Layer 15 of a small transformer language model trained on English Wikipedia (24 layers, counted from 0, width 96).
In attention head 0, each number of a token's query is one row of weights dot the token's vector x. The head spreads its attention over the tokens so far by the softmax of query dot key.

Query weights of the head. A number n stands for (n - 500) times 0.0008.
q0: 350,347,618,542,872,527,589,483,340,588,454,594,745,324,606,259,614,538,263,508,442,531,594,610,502,442,560,302,229,745,573,438,558,320,509,385,522,369,575,628,481,452,400,437,301,565,409,432,688,443,560,585,422,552,457,532,524,605,471,614,589,620,496,583,530,545,588,85,297,530,531,462,654,449,706,594,520,282,567,672,731,454,508,511,832,678,673,510,458,586,426,417,348,445,412,665
q1: 621,430,382,504,457,585,355,543,565,396,482,462,496,976,307,859,495,690,511,265,542,410,348,523,419,317,454,531,470,296,452,675,595,759,434,580,497,573,344,434,388,767,549,498,633,491,415,540,407,540,546,353,422,749,602,480,724,431,505,423,528,401,719,575,520,659,589,376,646,430,560,705,372,644,166,422,319,330,412,542,596,479,481,513,359,645,519,706,526,391,240,562,763,231,372,565
q2: 387,478,419,529,753,360,590,517,342,385,535,481,739,342,432,464,550,306,580,656,527,573,513,482,484,546,324,374,464,532,503,551,549,823,690,305,396,459,530,606,700,355,496,272,463,475,298,141,636,309,468,826,353,433,502,439,528,579,668,604,618,510,583,549,627,460,582,469,465,517,498,582,287,648,492,651,550,529,570,563,616,338,271,336,589,478,570,783,474,495,332,319,428,419,758,324
q3: 418,642,508,674,810,401,622,515,417,571,301,374,707,504,626,435,424,443,510,487,612,413,474,537,675,577,267,520,491,437,620,565,610,669,513,359,631,523,624,453,547,145,405,448,434,407,457,299,555,500,515,427,404,342,358,356,519,579,630,740,762,592,467,438,638,541,317,388,426,450,709,532,492,409,721,577,901,509,380,387,588,458,414,542,557,343,733,654,653,564,268,373,334,544,674,457
q4: 405,351,522,283,374,577,446,554,617,455,790,387,337,681,383,622,496,371,529,497,828,601,552,459,679,461,357,708,328,407,288,450,499,352,340,508,626,346,159,619,445,299,571,536,461,389,529,739,670,723,494,418,529,569,649,685,307,556,515,379,307,546,428,526,439,648,545,551,350,435,338,565,397,463,422,414,743,726,321,564,522,650,424,568,407,255,795,569,507,407,835,337,660,640,377,570
q5: 362,335,357,392,446,342,636,456,474,532,488,502,618,673,300,438,399,558,413,616,536,595,699,684,357,380,536,422,226,328,536,440,574,443,396,431,504,686,453,734,428,495,508,614,429,325,333,528,540,465,419,290,640,541,550,608,378,616,541,374,343,472,533,441,276,586,293,509,460,479,620,474,573,409,388,407,476,710,571,775,256,494,538,344,627,557,468,616,293,361,706,540,502,505,312,346
q6: 620,371,587,302,758,600,482,492,522,467,632,515,356,595,839,526,521,559,358,559,280,446,580,428,712,443,453,611,667,434,350,524,426,393,480,525,527,500,278,572,417,563,569,572,455,876,556,761,463,759,654,465,389,814,569,499,297,191,622,32,415,435,382,403,290,449,376,477,533,525,312,329,589,438,534,453,366,479,637,606,429,676,486,337,223,581,232,236,493,592,583,504,623,563,541,509
q7: 628,483,539,567,623,302,667,396,447,432,496,425,506,495,661,535,686,442,485,405,473,466,609,387,614,537,464,473,502,506,515,538,623,598,477,397,563,450,435,387,640,679,397,589,434,526,660,337,646,399,335,612,295,496,486,575,448,437,353,633,610,523,587,555,522,488,576,577,572,565,569,380,557,317,438,433,524,390,415,669,473,401,585,487,492,427,519,395,484,529,581,363,454,400,604,542
q8: 516,310,487,383,578,567,386,731,174,370,497,515,451,774,538,684,390,647,654,698,516,593,624,540,453,245,250,563,231,399,467,421,723,548,403,530,520,488,68,548,353,294,471,512,418,501,394,521,468,538,408,299,310,751,660,670,663,650,640,290,459,440,503,595,406,493,481,291,673,369,556,525,593,452,357,330,734,495,535,393,404,612,639,465,506,404,566,734,339,464,404,429,557,786,503,532
q9: 574,265,409,298,592,751,528,450,585,513,644,443,200,599,408,598,543,321,719,457,270,517,383,574,796,541,349,365,432,577,423,470,305,661,212,346,525,533,391,703,551,542,618,644,497,649,539,582,437,568,489,429,372,342,634,598,494,706,503,713,387,594,514,375,571,444,507,516,507,722,341,253,764,313,352,347,581,373,481,449,428,515,522,334,616,403,341,640,509,496,488,771,348,447,386,464
q10: 339,413,471,676,445,566,755,611,479,521,310,575,749,310,666,588,584,642,406,505,481,228,387,624,582,355,605,720,397,318,612,568,641,506,712,519,560,532,686,336,380,411,535,558,570,383,477,485,569,450,620,534,439,346,251,404,514,452,368,771,550,331,560,337,452,455,423,683,552,449,534,488,189,605,127,651,226,294,506,400,677,386,365,648,797,400,453,628,471,502,342,345,285,344,579,299
q11: 544,488,341,310,650,508,376,562,575,604,468,644,328,590,458,662,499,452,575,373,490,529,506,402,616,479,604,536,526,389,581,456,564,303,665,636,364,564,328,495,574,509,252,524,337,624,474,468,542,538,304,446,487,603,488,448,516,439,392,400,482,361,840,480,548,422,624,644,637,598,399,593,482,521,319,457,438,445,486,586,493,470,628,666,337,600,257,467,645,424,264,569,455,398,496,502
q12: 692,552,676,286,550,539,316,546,699,563,444,397,447,293,399,455,488,520,335,485,372,669,716,338,562,538,581,549,552,581,647,635,333,306,532,575,268,185,761,527,445,652,589,517,589,838,537,426,653,524,387,411,350,730,456,220,290,308,483,341,303,639,613,658,404,560,588,612,658,542,502,636,556,532,634,505,474,756,604,733,277,660,356,390,498,768,557,424,552,455,620,371,431,456,385,476
q13: 416,687,492,579,425,334,428,459,486,430,435,447,382,519,467,556,476,387,543,686,573,643,520,425,435,567,574,627,609,698,679,444,451,432,423,585,516,410,517,700,645,374,417,674,551,586,546,433,443,621,398,254,564,510,550,429,380,450,677,266,851,440,420,564,342,430,822,332,541,824,454,542,404,446,555,616,659,437,466,550,595,603,280,270,160,427,343,433,740,560,367,476,650,755,547,442
q14: 573,528,546,766,482,673,478,440,291,367,667,272,198,472,518,522,515,504,630,536,653,623,482,431,418,617,560,591,346,354,491,706,480,536,314,463,504,431,348,681,461,551,362,492,474,359,481,570,386,728,351,941,590,560,506,578,289,585,306,227,540,816,881,432,112,442,485,500,201,631,492,470,481,440,471,340,431,617,501,459,363,611,547,576,461,539,511,364,575,547,576,541,341,582,645,491
q15: 512,683,531,428,559,253,725,555,383,666,517,350,762,495,752,403,293,661,452,425,153,532,698,497,527,562,556,905,516,595,467,470,524,562,658,669,410,292,716,346,486,631,841,358,589,496,567,428,498,472,475,596,540,652,496,331,517,516,453,539,611,332,378,595,416,376,554,332,601,471,360,517,91,709,528,666,405,484,750,515,198,454,433,750,682,630,327,494,412,407,560,312,594,210,402,375
q16: 491,592,383,514,461,475,568,586,267,587,623,374,452,506,774,326,400,411,543,611,506,555,553,487,601,653,541,624,392,855,334,405,492,331,415,381,828,685,536,466,312,389,448,344,716,363,296,518,278,295,663,587,518,553,255,558,376,771,553,594,341,541,392,463,489,599,607,429,264,543,678,561,536,702,655,557,474,546,312,656,285,512,444,741,686,455,570,323,371,538,468,718,494,527,610,607
q17: 415,486,459,419,632,434,700,298,414,530,470,567,593,269,639,276,513,293,518,465,387,565,410,329,639,606,314,322,424,461,305,517,502,584,490,288,480,448,740,355,614,505,504,265,507,628,549,372,479,461,587,549,461,515,322,583,825,794,512,669,765,678,187,630,495,650,384,438,509,629,614,546,359,559,606,530,515,338,445,475,365,268,558,617,871,437,668,463,357,669,463,443,92,217,576,527
q18: 630,568,776,527,545,682,733,548,376,484,741,422,611,441,758,509,529,772,580,705,598,510,765,377,660,463,528,593,473,696,574,572,802,117,414,548,498,529,316,620,466,436,128,544,509,509,449,471,676,629,536,605,433,595,170,534,416,555,431,549,421,604,606,668,381,515,491,237,418,600,501,227,828,463,710,556,499,462,423,794,486,734,476,443,381,368,341,294,599,576,560,669,403,807,479,751
q19: 491,554,547,502,580,457,540,626,307,625,609,482,518,488,530,460,423,564,612,531,453,516,558,579,552,453,665,571,438,635,451,426,416,351,410,568,607,498,472,465,303,374,654,390,698,235,367,677,583,503,510,183,445,754,386,251,319,440,646,490,510,567,301,562,442,420,482,455,500,334,637,458,421,490,597,549,637,468,516,651,499,802,396,406,542,390,523,589,590,580,714,327,648,535,251,338
q20: 625,425,365,467,238,538,463,266,575,450,497,519,438,544,322,540,748,452,404,689,696,589,438,341,504,584,521,346,517,296,480,774,553,552,587,533,443,723,360,666,525,591,429,540,396,570,479,99,530,371,613,731,425,393,521,665,709,410,394,527,592,706,784,471,506,403,666,680,453,478,435,370,509,600,439,485,225,580,348,459,629,339,631,448,303,641,437,220,427,549,548,530,505,493,805,595
q21: 380,638,182,468,418,320,417,383,398,494,336,589,399,629,505,491,371,679,556,451,447,653,581,627,626,490,654,407,510,502,576,696,398,483,420,530,613,391,439,569,594,490,607,581,445,341,226,370,569,551,469,551,486,471,556,626,423,444,432,565,417,669,566,560,467,389,542,481,644,472,299,371,416,649,569,629,235,380,437,487,490,301,455,361,566,619,210,410,511,478,645,327,591,425,468,628
q22: 546,748,415,582,263,710,464,502,475,422,24,402,516,341,551,513,600,346,501,353,551,385,412,502,370,547,512,581,588,534,580,349,356,494,436,411,432,424,648,169,344,401,273,672,714,567,664,533,305,354,597,679,624,491,526,480,225,401,616,788,483,488,321,278,762,345,438,399,696,560,351,617,252,421,802,597,378,448,642,456,403,570,464,571,367,694,563,554,568,616,570,510,440,438,451,615
q23: 557,262,597,405,627,214,569,648,383,411,609,493,623,441,747,655,281,582,791,392,602,450,586,635,475,358,635,847,210,481,466,378,449,216,285,559,448,518,708,367,174,270,789,901,374,303,565,633,512,485,395,404,461,455,619,602,278,457,447,408,227,171,419,443,182,471,558,626,400,403,537,550,644,444,491,417,358,392,542,652,580,590,428,536,730,549,505,761,472,353,644,576,362,417,496,417
q24: 285,603,423,666,510,447,530,508,392,524,589,511,366,505,584,593,503,314,532,549,579,372,681,360,647,762,521,735,578,470,411,494,203,536,560,673,735,434,260,610,494,522,624,339,516,426,477,659,417,591,499,311,595,697,503,628,411,361,619,231,617,529,576,385,522,295,638,573,216,540,598,416,369,346,305,556,621,424,541,425,661,523,551,586,386,417,551,464,532,394,519,502,501,618,411,426
q25: 532,429,471,558,573,423,469,693,482,327,357,400,914,471,492,671,397,623,520,417,448,543,283,579,367,226,535,547,388,804,569,411,444,351,619,660,371,533,569,428,347,395,547,398,387,355,463,718,761,239,501,466,559,275,415,368,386,447,375,701,629,467,368,294,811,617,619,292,669,316,549,540,391,558,393,542,597,238,371,503,424,481,264,591,795,597,643,773,535,426,565,355,476,581,307,539
q26: 306,341,684,542,504,371,628,716,422,283,341,655,807,400,490,376,489,494,492,387,405,571,582,678,261,104,581,620,290,610,403,589,696,463,530,603,471,489,565,329,236,464,581,529,624,358,587,413,564,373,363,622,469,324,231,457,501,497,359,906,504,262,323,601,588,473,302,438,602,299,597,468,360,423,454,499,620,275,574,581,392,319,548,509,935,636,464,736,347,502,207,332,479,352,541,325
q27: 671,626,652,596,633,415,486,385,346,733,599,314,324,193,492,135,707,596,441,536,452,549,426,289,603,949,617,458,556,226,295,576,401,414,203,421,398,566,684,427,539,587,672,454,697,542,541,519,232,553,580,681,291,389,566,446,485,738,352,413,669,402,223,451,392,576,554,544,544,527,468,582,327,494,480,382,513,563,756,541,342,588,377,550,552,528,532,343,452,416,680,415,475,564,436,744
q28: 584,410,617,409,491,447,431,624,260,599,655,255,588,391,431,433,487,350,627,402,566,483,348,565,412,349,404,568,557,671,495,508,385,546,399,239,540,381,676,448,411,288,864,617,539,428,393,489,564,386,456,543,457,334,649,383,563,706,561,533,651,332,283,365,603,458,467,441,472,489,477,445,330,479,478,573,694,562,428,285,499,511,710,528,857,409,520,562,334,434,552,606,285,501,393,464
q29: 428,206,309,650,507,310,721,580,415,480,249,455,862,583,653,248,442,467,412,338,340,467,434,602,473,627,460,594,564,566,626,331,758,599,562,478,536,502,479,384,406,536,580,422,391,426,595,358,786,290,523,347,418,418,583,432,276,222,612,647,450,500,569,354,666,275,462,471,329,491,500,421,180,476,521,451,517,320,688,336,465,441,343,618,723,542,403,606,621,366,283,502,252,509,358,486
q30: 765,670,470,325,414,191,483,489,569,708,746,302,616,330,306,618,598,500,679,631,454,691,701,478,653,560,474,433,517,698,306,502,502,802,333,657,452,287,345,741,728,683,594,753,363,427,364,586,532,624,297,562,543,553,439,609,507,512,195,397,328,618,695,654,254,337,529,456,555,537,436,392,638,345,520,411,456,397,437,770,434,412,366,482,319,558,468,470,437,325,648,394,356,508,503,557
q31: 688,459,415,366,418,632,380,361,467,703,402,529,470,422,353,468,475,445,636,625,375,516,316,468,392,718,725,498,570,630,406,385,758,684,410,426,385,124,542,552,429,267,460,560,701,653,636,659,214,501,376,599,745,379,370,324,668,761,494,124,718,492,537,434,348,405,502,458,577,529,529,437,582,592,186,377,536,609,529,364,326,546,467,642,418,637,205,293,453,431,659,568,789,460,655,413

Each question shows a short text with each token's key, already scaled and adjusted for position as the last token sees it. A number n stands for (n - 500) times 0.0015.

Then comes the last token's vector x. A number n stands for (n - 500) times 0.0092.

0 "k": 359,531,521,557,477,578,452,479,709,552,509,580,498,493,499,516,527,589,642,643,364,389,345,819,522,505,445,524,451,545,449,479
1 " for": 381,516,473,534,505,641,496,538,599,528,482,465,524,456,503,472,406,638,686,686,292,442,367,779,454,493,510,482,445,476,486,424
2 " c": 572,420,407,485,540,572,450,598,616,480,487,417,488,544,535,589,348,627,694,726,381,466,492,760,582,518,550,500,506,495,435,408
3 "ard": 607,310,439,454,492,580,414,619,617,580,468,555,409,539,464,566,460,624,556,628,372,567,380,765,414,502,396,492,376,464,581,482
4 "i": 581,349,424,478,514,497,338,618,640,546,378,517,434,411,361,490,592,497,518,611,419,583,413,770,379,483,421,507,394,522,390,502
5 "ov": 530,454,389,417,588,567,491,547,593,668,432,499,423,445,411,423,620,389,547,591,466,524,388,749,348,466,328,551,505,595,348,543
6 "as": 422,484,350,427,644,542,463,578,680,578,400,489,406,496,454,414,586,367,523,590,473,453,400,753,387,476,356,561,417,554,460,618
7 "c": 357,576,373,401,656,469,422,508,566,585,492,515,397,547,429,512,368,472,336,526,441,525,465,734,328,439,377,592,415,611,413,537
8 "ular": 429,617,343,431,664,545,408,575,651,587,492,460,463,515,451,556,331,413,398,516,428,564,391,743,460,467,431,567,432,669,489,541
x: 474,445,511,597,356,428,480,643,523,527,598,688,459,448,539,686,310,546,396,539,591,403,479,518,499,232,585,608,409,697,439,344,414,281,447,480,673,567,727,639,411,436,561,541,470,369,628,490,598,557,526,352,608,566,575,436,673,416,482,326,458,408,406,464,412,557,508,519,477,337,597,382,417,249,420,476,522,552,521,584,254,681,455,429,580,478,468,454,432,447,468,433,441,739,322,348
Which token does the last token look at most, and with what share of its attention? 2 " c", with about 30%

0 " he": 404,562,563,568,505,604,460,501,706,486,532,539,463,475,492,537,588,596,666,640,282,380,428,842,561,543,555,453,470,575,449,426
1 "m": 464,427,422,449,572,435,458,644,656,457,622,495,353,450,369,556,432,581,592,506,354,518,475,793,425,413,456,448,397,648,626,327
2 "or": 539,327,496,470,545,539,517,581,670,593,511,664,371,388,418,352,326,617,529,663,493,549,469,668,292,444,415,614,409,465,579,576
3 "r": 645,326,440,429,550,511,379,687,514,664,474,630,485,475,464,423,402,549,584,617,440,539,501,743,407,418,335,566,416,592,599,648
4 "h": 573,385,388,447,547,552,430,606,676,483,381,556,323,486,545,433,613,400,531,587,390,458,378,739,396,547,365,540,312,594,604,597
5 "age": 486,390,406,431,569,591,476,560,670,553,395,477,410,456,443,448,667,384,494,608,397,560,340,805,414,439,394,606,375,636,492,476
6 " c": 355,465,253,336,601,631,434,567,594,488,463,416,488,569,460,549,561,328,478,644,388,473,457,798,555,560,560,482,474,550,428,423
7 "aus": 324,606,395,340,558,608,444,554,686,517,499,495,443,460,416,536,404,274,424,632,423,564,434,798,379,494,478,516,447,504,551,514
8 "ed": 464,607,391,311,654,580,457,549,693,585,569,461,454,422,517,539,386,441,363,578,370,450,410,817,442,572,595,496,490,588,424,482
x: 562,562,519,532,470,316,525,622,499,443,695,598,560,439,303,610,299,498,557,498,630,400,385,557,632,495,611,458,401,571,451,378,462,391,472,565,571,496,559,540,350,555,503,459,559,227,794,687,595,509,499,393,578,552,614,424,541,455,601,315,429,383,437,565,449,453,585,492,418,334,560,454,463,275,356,494,520,669,572,570,489,526,671,815,643,399,315,501,373,350,492,454,531,516,312,453
To which token does the last token give the most attention? 6 " c"

0 "2": 409,568,523,531,478,580,446,480,689,539,602,499,526,510,488,482,537,558,650,604,343,407,369,788,555,581,553,514,515,543,425,502
1 " |": 458,466,453,548,500,544,460,540,718,557,543,558,496,494,487,390,408,576,596,656,330,383,340,701,450,583,436,570,555,460,438,476
2 " ": 529,371,408,514,643,510,422,608,634,587,581,487,491,495,468,550,484,495,530,587,346,493,462,779,470,656,537,474,644,474,472,448
3 "3": 544,386,417,468,577,543,463,602,658,529,595,432,509,527,460,490,495,473,476,602,348,552,380,716,283,600,558,442,621,503,494,443
4 " |": 566,427,414,451,513,510,494,583,687,540,506,527,535,489,447,439,616,392,446,681,337,408,365,663,364,577,421,578,578,437,506,423
5 " ": 491,542,433,461,654,524,450,591,601,593,602,496,539,512,409,572,524,344,424,600,381,485,469,753,461,677,499,479,641,473,486,441
6 "5": 460,526,483,450,602,542,512,598,635,616,611,395,549,519,451,501,487,375,418,567,386,613,368,691,337,626,484,469,539,515,400,375
7 " |": 412,611,481,384,598,541,520,558,633,611,509,515,584,472,441,416,392,457,381,624,365,424,379,662,387,603,380,617,524,462,481,425
8 " ": 489,643,522,422,709,508,441,574,596,643,595,492,564,510,425,535,467,562,397,560,454,518,462,748,447,680,475,507,578,492,452,423
x: 576,433,454,627,559,464,328,557,595,426,541,587,481,703,633,570,257,544,564,523,415,373,363,471,585,534,628,569,362,551,278,340,451,269,304,752,542,612,456,289,340,456,489,494,529,275,471,752,631,671,565,515,607,527,544,444,464,473,529,406,511,331,369,365,405,477,494,503,379,427,670,419,443,456,338,530,441,527,525,659,547,492,606,419,513,463,480,541,408,325,525,641,477,557,371,409
To which token does the last token give the most attention? 5 " "

0 " ": 394,554,532,545,543,560,445,470,642,523,569,517,515,491,509,524,515,583,655,616,352,372,396,795,587,554,556,471,509,520,444,505
1 "0": 488,484,431,500,518,596,418,582,636,564,568,447,529,537,508,457,402,602,590,596,375,502,322,787,379,561,494,513,552,477,465,501
2 " |": 603,415,420,542,523,511,475,543,700,561,506,529,528,476,471,438,414,525,553,638,357,370,337,682,403,561,425,585,583,402,448,476
3 " ": 525,398,426,521,674,519,432,566,604,593,577,448,526,513,437,579,528,407,509,557,375,473,431,759,438,641,506,463,657,458,433,490
4 "0": 511,412,419,456,583,540,446,604,623,569,568,431,467,551,501,456,578,429,472,616,358,591,334,763,368,555,439,491,522,481,457,460
5 " |": 442,503,424,446,586,521,505,556,658,600,493,516,535,480,437,450,619,389,452,663,364,398,357,666,384,571,398,591,565,434,427,448
6 " ": 467,593,431,466,715,532,461,555,586,633,570,465,541,525,412,574,511,401,448,562,426,461,434,743,454,647,475,483,622,471,395,498
7 "0": 477,563,461,412,644,515,459,592,612,591,574,425,479,539,482,449,432,421,414,573,379,586,338,760,381,567,446,506,489,480,420,450
8 " |": 529,607,485,381,650,531,526,548,628,640,487,491,550,488,430,452,371,505,400,591,404,403,386,669,391,579,405,607,519,433,389,454
x: 381,401,560,629,426,399,566,559,576,548,485,499,579,566,484,505,370,468,507,570,512,360,422,545,674,484,688,567,370,506,461,460,365,219,321,662,493,658,371,351,276,468,584,497,461,345,477,712,652,694,396,442,540,505,509,443,504,479,515,205,458,307,347,265,343,416,463,527,391,258,641,464,416,421,433,475,364,586,500,628,518,591,607,545,443,276,477,485,452,506,500,505,496,542,436,455
Which token does the last token look at most, and with what share of its attention? 0 " ", with about 20%

0 "ie": 386,570,562,549,511,603,445,455,701,531,481,578,484,467,496,504,556,610,669,653,320,383,344,833,547,484,506,508,474,556,484,487
1 " K": 380,428,554,510,544,620,564,531,696,538,423,525,477,543,532,448,433,700,669,689,329,382,391,760,437,477,411,489,440,504,486,519
2 "ar": 561,353,488,510,501,601,565,481,636,460,470,489,398,485,505,379,375,608,643,665,330,499,382,774,335,424,421,535,397,421,508,587
3 "l": 466,387,484,501,556,522,379,644,584,534,461,645,392,497,452,366,459,533,618,593,386,551,362,730,276,397,353,517,329,499,487,554
4 "ov": 619,388,411,434,602,601,544,544,605,658,439,508,483,502,465,440,486,442,623,629,424,496,350,753,339,385,324,561,442,568,355,573
5 "y": 528,424,337,472,605,573,534,524,626,585,426,519,440,481,469,377,609,345,547,589,397,446,351,736,342,423,333,596,354,570,422,577
6 " V": 404,459,283,332,629,682,536,517,606,571,473,470,543,541,507,469,617,335,538,625,373,446,362,779,467,463,467,477,498,496,429,460
7 "ary": 418,598,336,394,617,641,524,535,661,558,438,464,423,455,498,355,427,316,509,597,390,434,334,775,469,450,465,588,409,483,482,546
8 " |": 501,550,386,382,690,590,494,530,706,594,499,476,461,500,550,408,397,410,388,574,385,369,331,795,510,469,468,461,533,447,377,505
x: 364,358,570,495,395,431,642,609,455,522,522,649,554,489,516,583,434,453,457,549,675,299,632,640,633,418,530,478,462,575,435,385,556,420,286,576,614,666,389,454,430,415,575,536,642,406,536,619,586,658,468,437,699,449,553,300,601,483,491,334,505,381,530,271,347,484,425,468,431,311,601,489,542,437,261,447,424,644,589,630,382,604,666,634,577,307,284,520,374,524,458,385,518,406,533,326
Which two tokens does the last token look at most, in order? 6 " V", 8 " |"

0 "ill": 342,601,549,553,479,666,416,465,772,562,581,590,540,452,503,506,547,645,703,677,322,340,290,920,567,498,471,527,425,598,478,498
1 " was": 356,487,511,584,494,688,438,542,777,484,519,428,447,411,526,468,479,629,693,725,259,339,346,866,538,594,563,409,470,550,394,356
2 " a": 506,463,438,562,541,673,493,572,705,549,546,519,511,415,478,512,393,649,621,696,260,421,260,877,583,530,594,396,537,607,372,253
3 " St": 628,290,386,454,601,735,572,489,702,444,471,472,552,417,532,478,389,558,716,795,293,337,294,736,540,420,536,428,444,376,622,489
4 ".": 484,254,418,489,537,677,633,624,691,405,229,599,445,457,627,366,616,420,599,653,343,422,286,719,342,600,611,500,401,406,649,464
5 " Paul": 669,300,414,405,563,679,526,569,669,591,323,571,389,571,401,404,610,339,756,663,320,534,302,767,406,384,403,508,348,501,560,521
6 " n": 315,472,206,265,674,637,479,571,639,565,431,419,514,518,453,504,601,281,503,710,353,367,489,868,514,465,519,407,452,498,475,405
7 "ative": 411,511,286,444,622,617,496,617,771,400,475,357,412,366,369,470,438,351,504,618,253,517,327,867,422,583,567,473,365,553,466,382
8 " and": 441,696,401,257,686,684,490,542,791,643,432,596,420,470,542,482,495,440,460,487,434,444,237,867,454,545,392,450,546,636,509,557
x: 409,476,440,617,378,692,554,584,646,467,478,494,650,579,487,540,364,321,607,520,542,331,467,581,546,463,558,383,524,542,407,426,569,302,478,592,496,591,582,515,599,488,479,518,593,226,452,758,564,732,525,317,403,688,546,368,558,339,431,422,551,501,563,427,356,470,503,403,355,333,657,572,601,354,453,509,505,736,694,496,513,520,698,593,528,581,492,536,467,509,589,548,407,535,351,221
Which token does the last token look at most, and with what share of its attention? 6 " n", with about 30%

0 "0": 403,541,498,523,483,586,446,487,672,554,635,504,542,494,483,483,533,560,638,592,369,440,375,751,551,621,556,547,510,551,428,503
1 " |": 454,475,457,549,504,549,464,526,686,549,519,559,491,486,480,402,398,577,610,645,334,381,363,706,485,575,436,572,526,462,443,455
2 " H": 513,355,454,499,555,623,489,538,668,529,440,518,468,533,545,498,431,586,625,671,361,395,359,702,454,541,470,505,474,466,528,462
3 "C": 591,372,461,512,510,544,511,576,657,492,343,456,456,564,484,493,560,554,540,614,359,517,332,679,352,552,486,521,461,484,608,426
4 " K": 580,344,422,443,539,628,558,540,667,511,410,484,490,530,490,457,532,424,610,647,382,427,386,707,456,553,422,486,419,510,537,517
5 "ar": 475,443,409,439,535,582,551,487,601,461,481,475,400,507,496,425,604,361,559,629,355,519,409,733,352,440,425,510,399,456,508,569
6 "l": 533,489,421,456,569,520,412,616,558,533,476,650,410,505,450,408,532,403,544,573,425,554,372,693,324,416,396,518,343,511,498,539
7 "ov": 393,578,392,378,595,582,552,521,577,646,451,513,490,500,475,463,516,417,488,561,477,513,387,705,368,404,344,552,443,578,400,558
8 "y": 467,631,404,437,599,558,545,518,595,599,431,524,446,485,466,413,409,469,416,540,464,473,384,685,368,438,343,597,362,560,436,572
x: 487,570,528,533,492,529,512,623,577,423,560,619,514,504,399,512,428,506,448,726,605,374,488,615,565,235,575,630,332,502,317,412,482,235,294,490,484,468,414,561,460,593,486,444,461,402,518,659,558,565,397,228,657,569,623,479,449,511,484,320,449,293,553,487,436,520,508,451,514,516,651,468,561,442,455,566,331,800,566,604,369,725,654,502,458,377,368,448,564,446,638,457,359,529,271,508
Which two tokens does the last token look at most, in order? 4 " K", 5 "ar"

0 " |": 393,548,536,565,512,561,466,486,708,537,524,519,455,519,508,445,507,572,632,640,315,372,326,774,519,531,472,486,528,483,426,499
1 " ": 503,429,447,535,638,511,438,624,634,564,580,453,469,527,464,551,479,560,585,588,314,462,423,802,502,620,519,450,652,465,428,483
2 "8": 500,404,455,473,552,562,476,642,676,553,631,413,554,608,457,502,458,598,527,594,373,550,361,731,374,589,531,506,595,530,367,437
3 " |": 631,384,405,479,489,534,489,598,677,531,545,501,538,502,435,410,511,487,507,692,322,399,349,668,422,591,401,606,574,427,488,417
4 " ": 499,439,408,482,642,516,421,603,598,570,631,478,527,509,403,548,533,371,463,604,347,511,468,774,495,683,493,508,636,482,488,424
5 "3": 476,466,440,427,619,540,502,586,618,577,622,476,542,495,441,457,546,369,433,593,339,588,376,699,267,602,526,439,589,525,488,414
6 "6": 471,518,482,381,580,538,546,640,649,616,634,459,515,543,443,465,552,339,409,583,380,633,443,651,328,612,440,543,522,570,429,374
7 " |": 395,598,457,348,589,572,532,574,659,595,532,564,528,485,461,373,403,403,376,623,351,445,399,663,436,616,403,611,485,486,501,410
8 " ": 517,651,525,421,709,498,423,589,617,602,575,538,493,507,453,508,470,547,376,572,441,540,461,789,469,687,491,490,553,528,500,411
x: 576,445,439,629,575,459,346,565,567,426,570,574,482,665,640,614,227,522,551,549,417,353,379,462,577,490,617,632,374,549,288,365,540,294,288,727,544,597,489,298,373,416,476,556,545,303,445,718,621,643,591,522,651,499,580,443,478,453,554,433,518,322,397,376,371,494,531,452,427,480,712,422,384,425,328,516,544,559,603,660,582,457,557,440,462,433,476,575,375,301,489,610,444,515,369,408
Which two tokens does the last token look at most, in order? 4 " ", 0 " |"

0 " in": 378,589,542,571,500,609,419,482,721,540,577,511,542,475,490,510,541,604,691,660,298,394,383,860,526,585,525,444,520,509,450,450
1 "j": 364,402,458,505,577,587,438,547,617,706,431,485,458,518,515,428,329,645,641,669,411,568,506,775,375,524,291,529,573,613,439,586
2 "ury": 495,329,468,530,609,604,427,539,651,634,422,447,425,473,463,406,347,619,670,670,326,450,331,751,426,429,421,631,472,612,475,518
3 " to": 604,370,369,485,576,633,442,539,743,534,482,516,518,438,508,511,396,578,621,673,276,452,361,804,381,535,510,438,461,486,408,464
4 " an": 611,342,395,494,604,642,520,531,701,575,513,416,493,446,588,544,557,496,687,702,327,500,400,801,523,530,524,409,527,541,348,438
5 " ext": 406,453,270,380,669,541,517,522,582,495,604,408,488,448,505,543,714,365,512,710,328,496,430,778,515,462,489,478,504,469,427,338
6 "re": 208,523,431,368,565,616,470,510,539,528,569,435,646,380,598,470,485,245,458,597,502,562,483,766,505,543,509,619,357,535,598,390
7 "m": 348,597,482,411,600,462,479,680,651,527,536,383,567,459,425,519,203,342,354,506,523,509,381,749,385,498,361,458,419,489,543,570
8 "ity": 562,576,470,357,567,576,423,673,642,569,436,449,473,426,345,508,290,407,342,573,424,534,378,788,470,592,453,627,420,647,413,429
x: 457,625,647,558,342,417,531,662,470,576,541,561,702,543,395,513,272,305,440,483,505,461,400,440,538,443,629,549,303,700,347,430,488,414,416,616,692,474,749,373,367,639,529,630,365,397,629,657,537,615,541,289,550,491,575,445,540,347,530,353,496,402,409,504,455,552,465,524,461,458,628,521,484,292,455,439,428,637,457,545,284,589,605,495,444,350,378,543,409,532,510,366,387,625,272,486
To which token does the last token give the most attention? 5 " ext"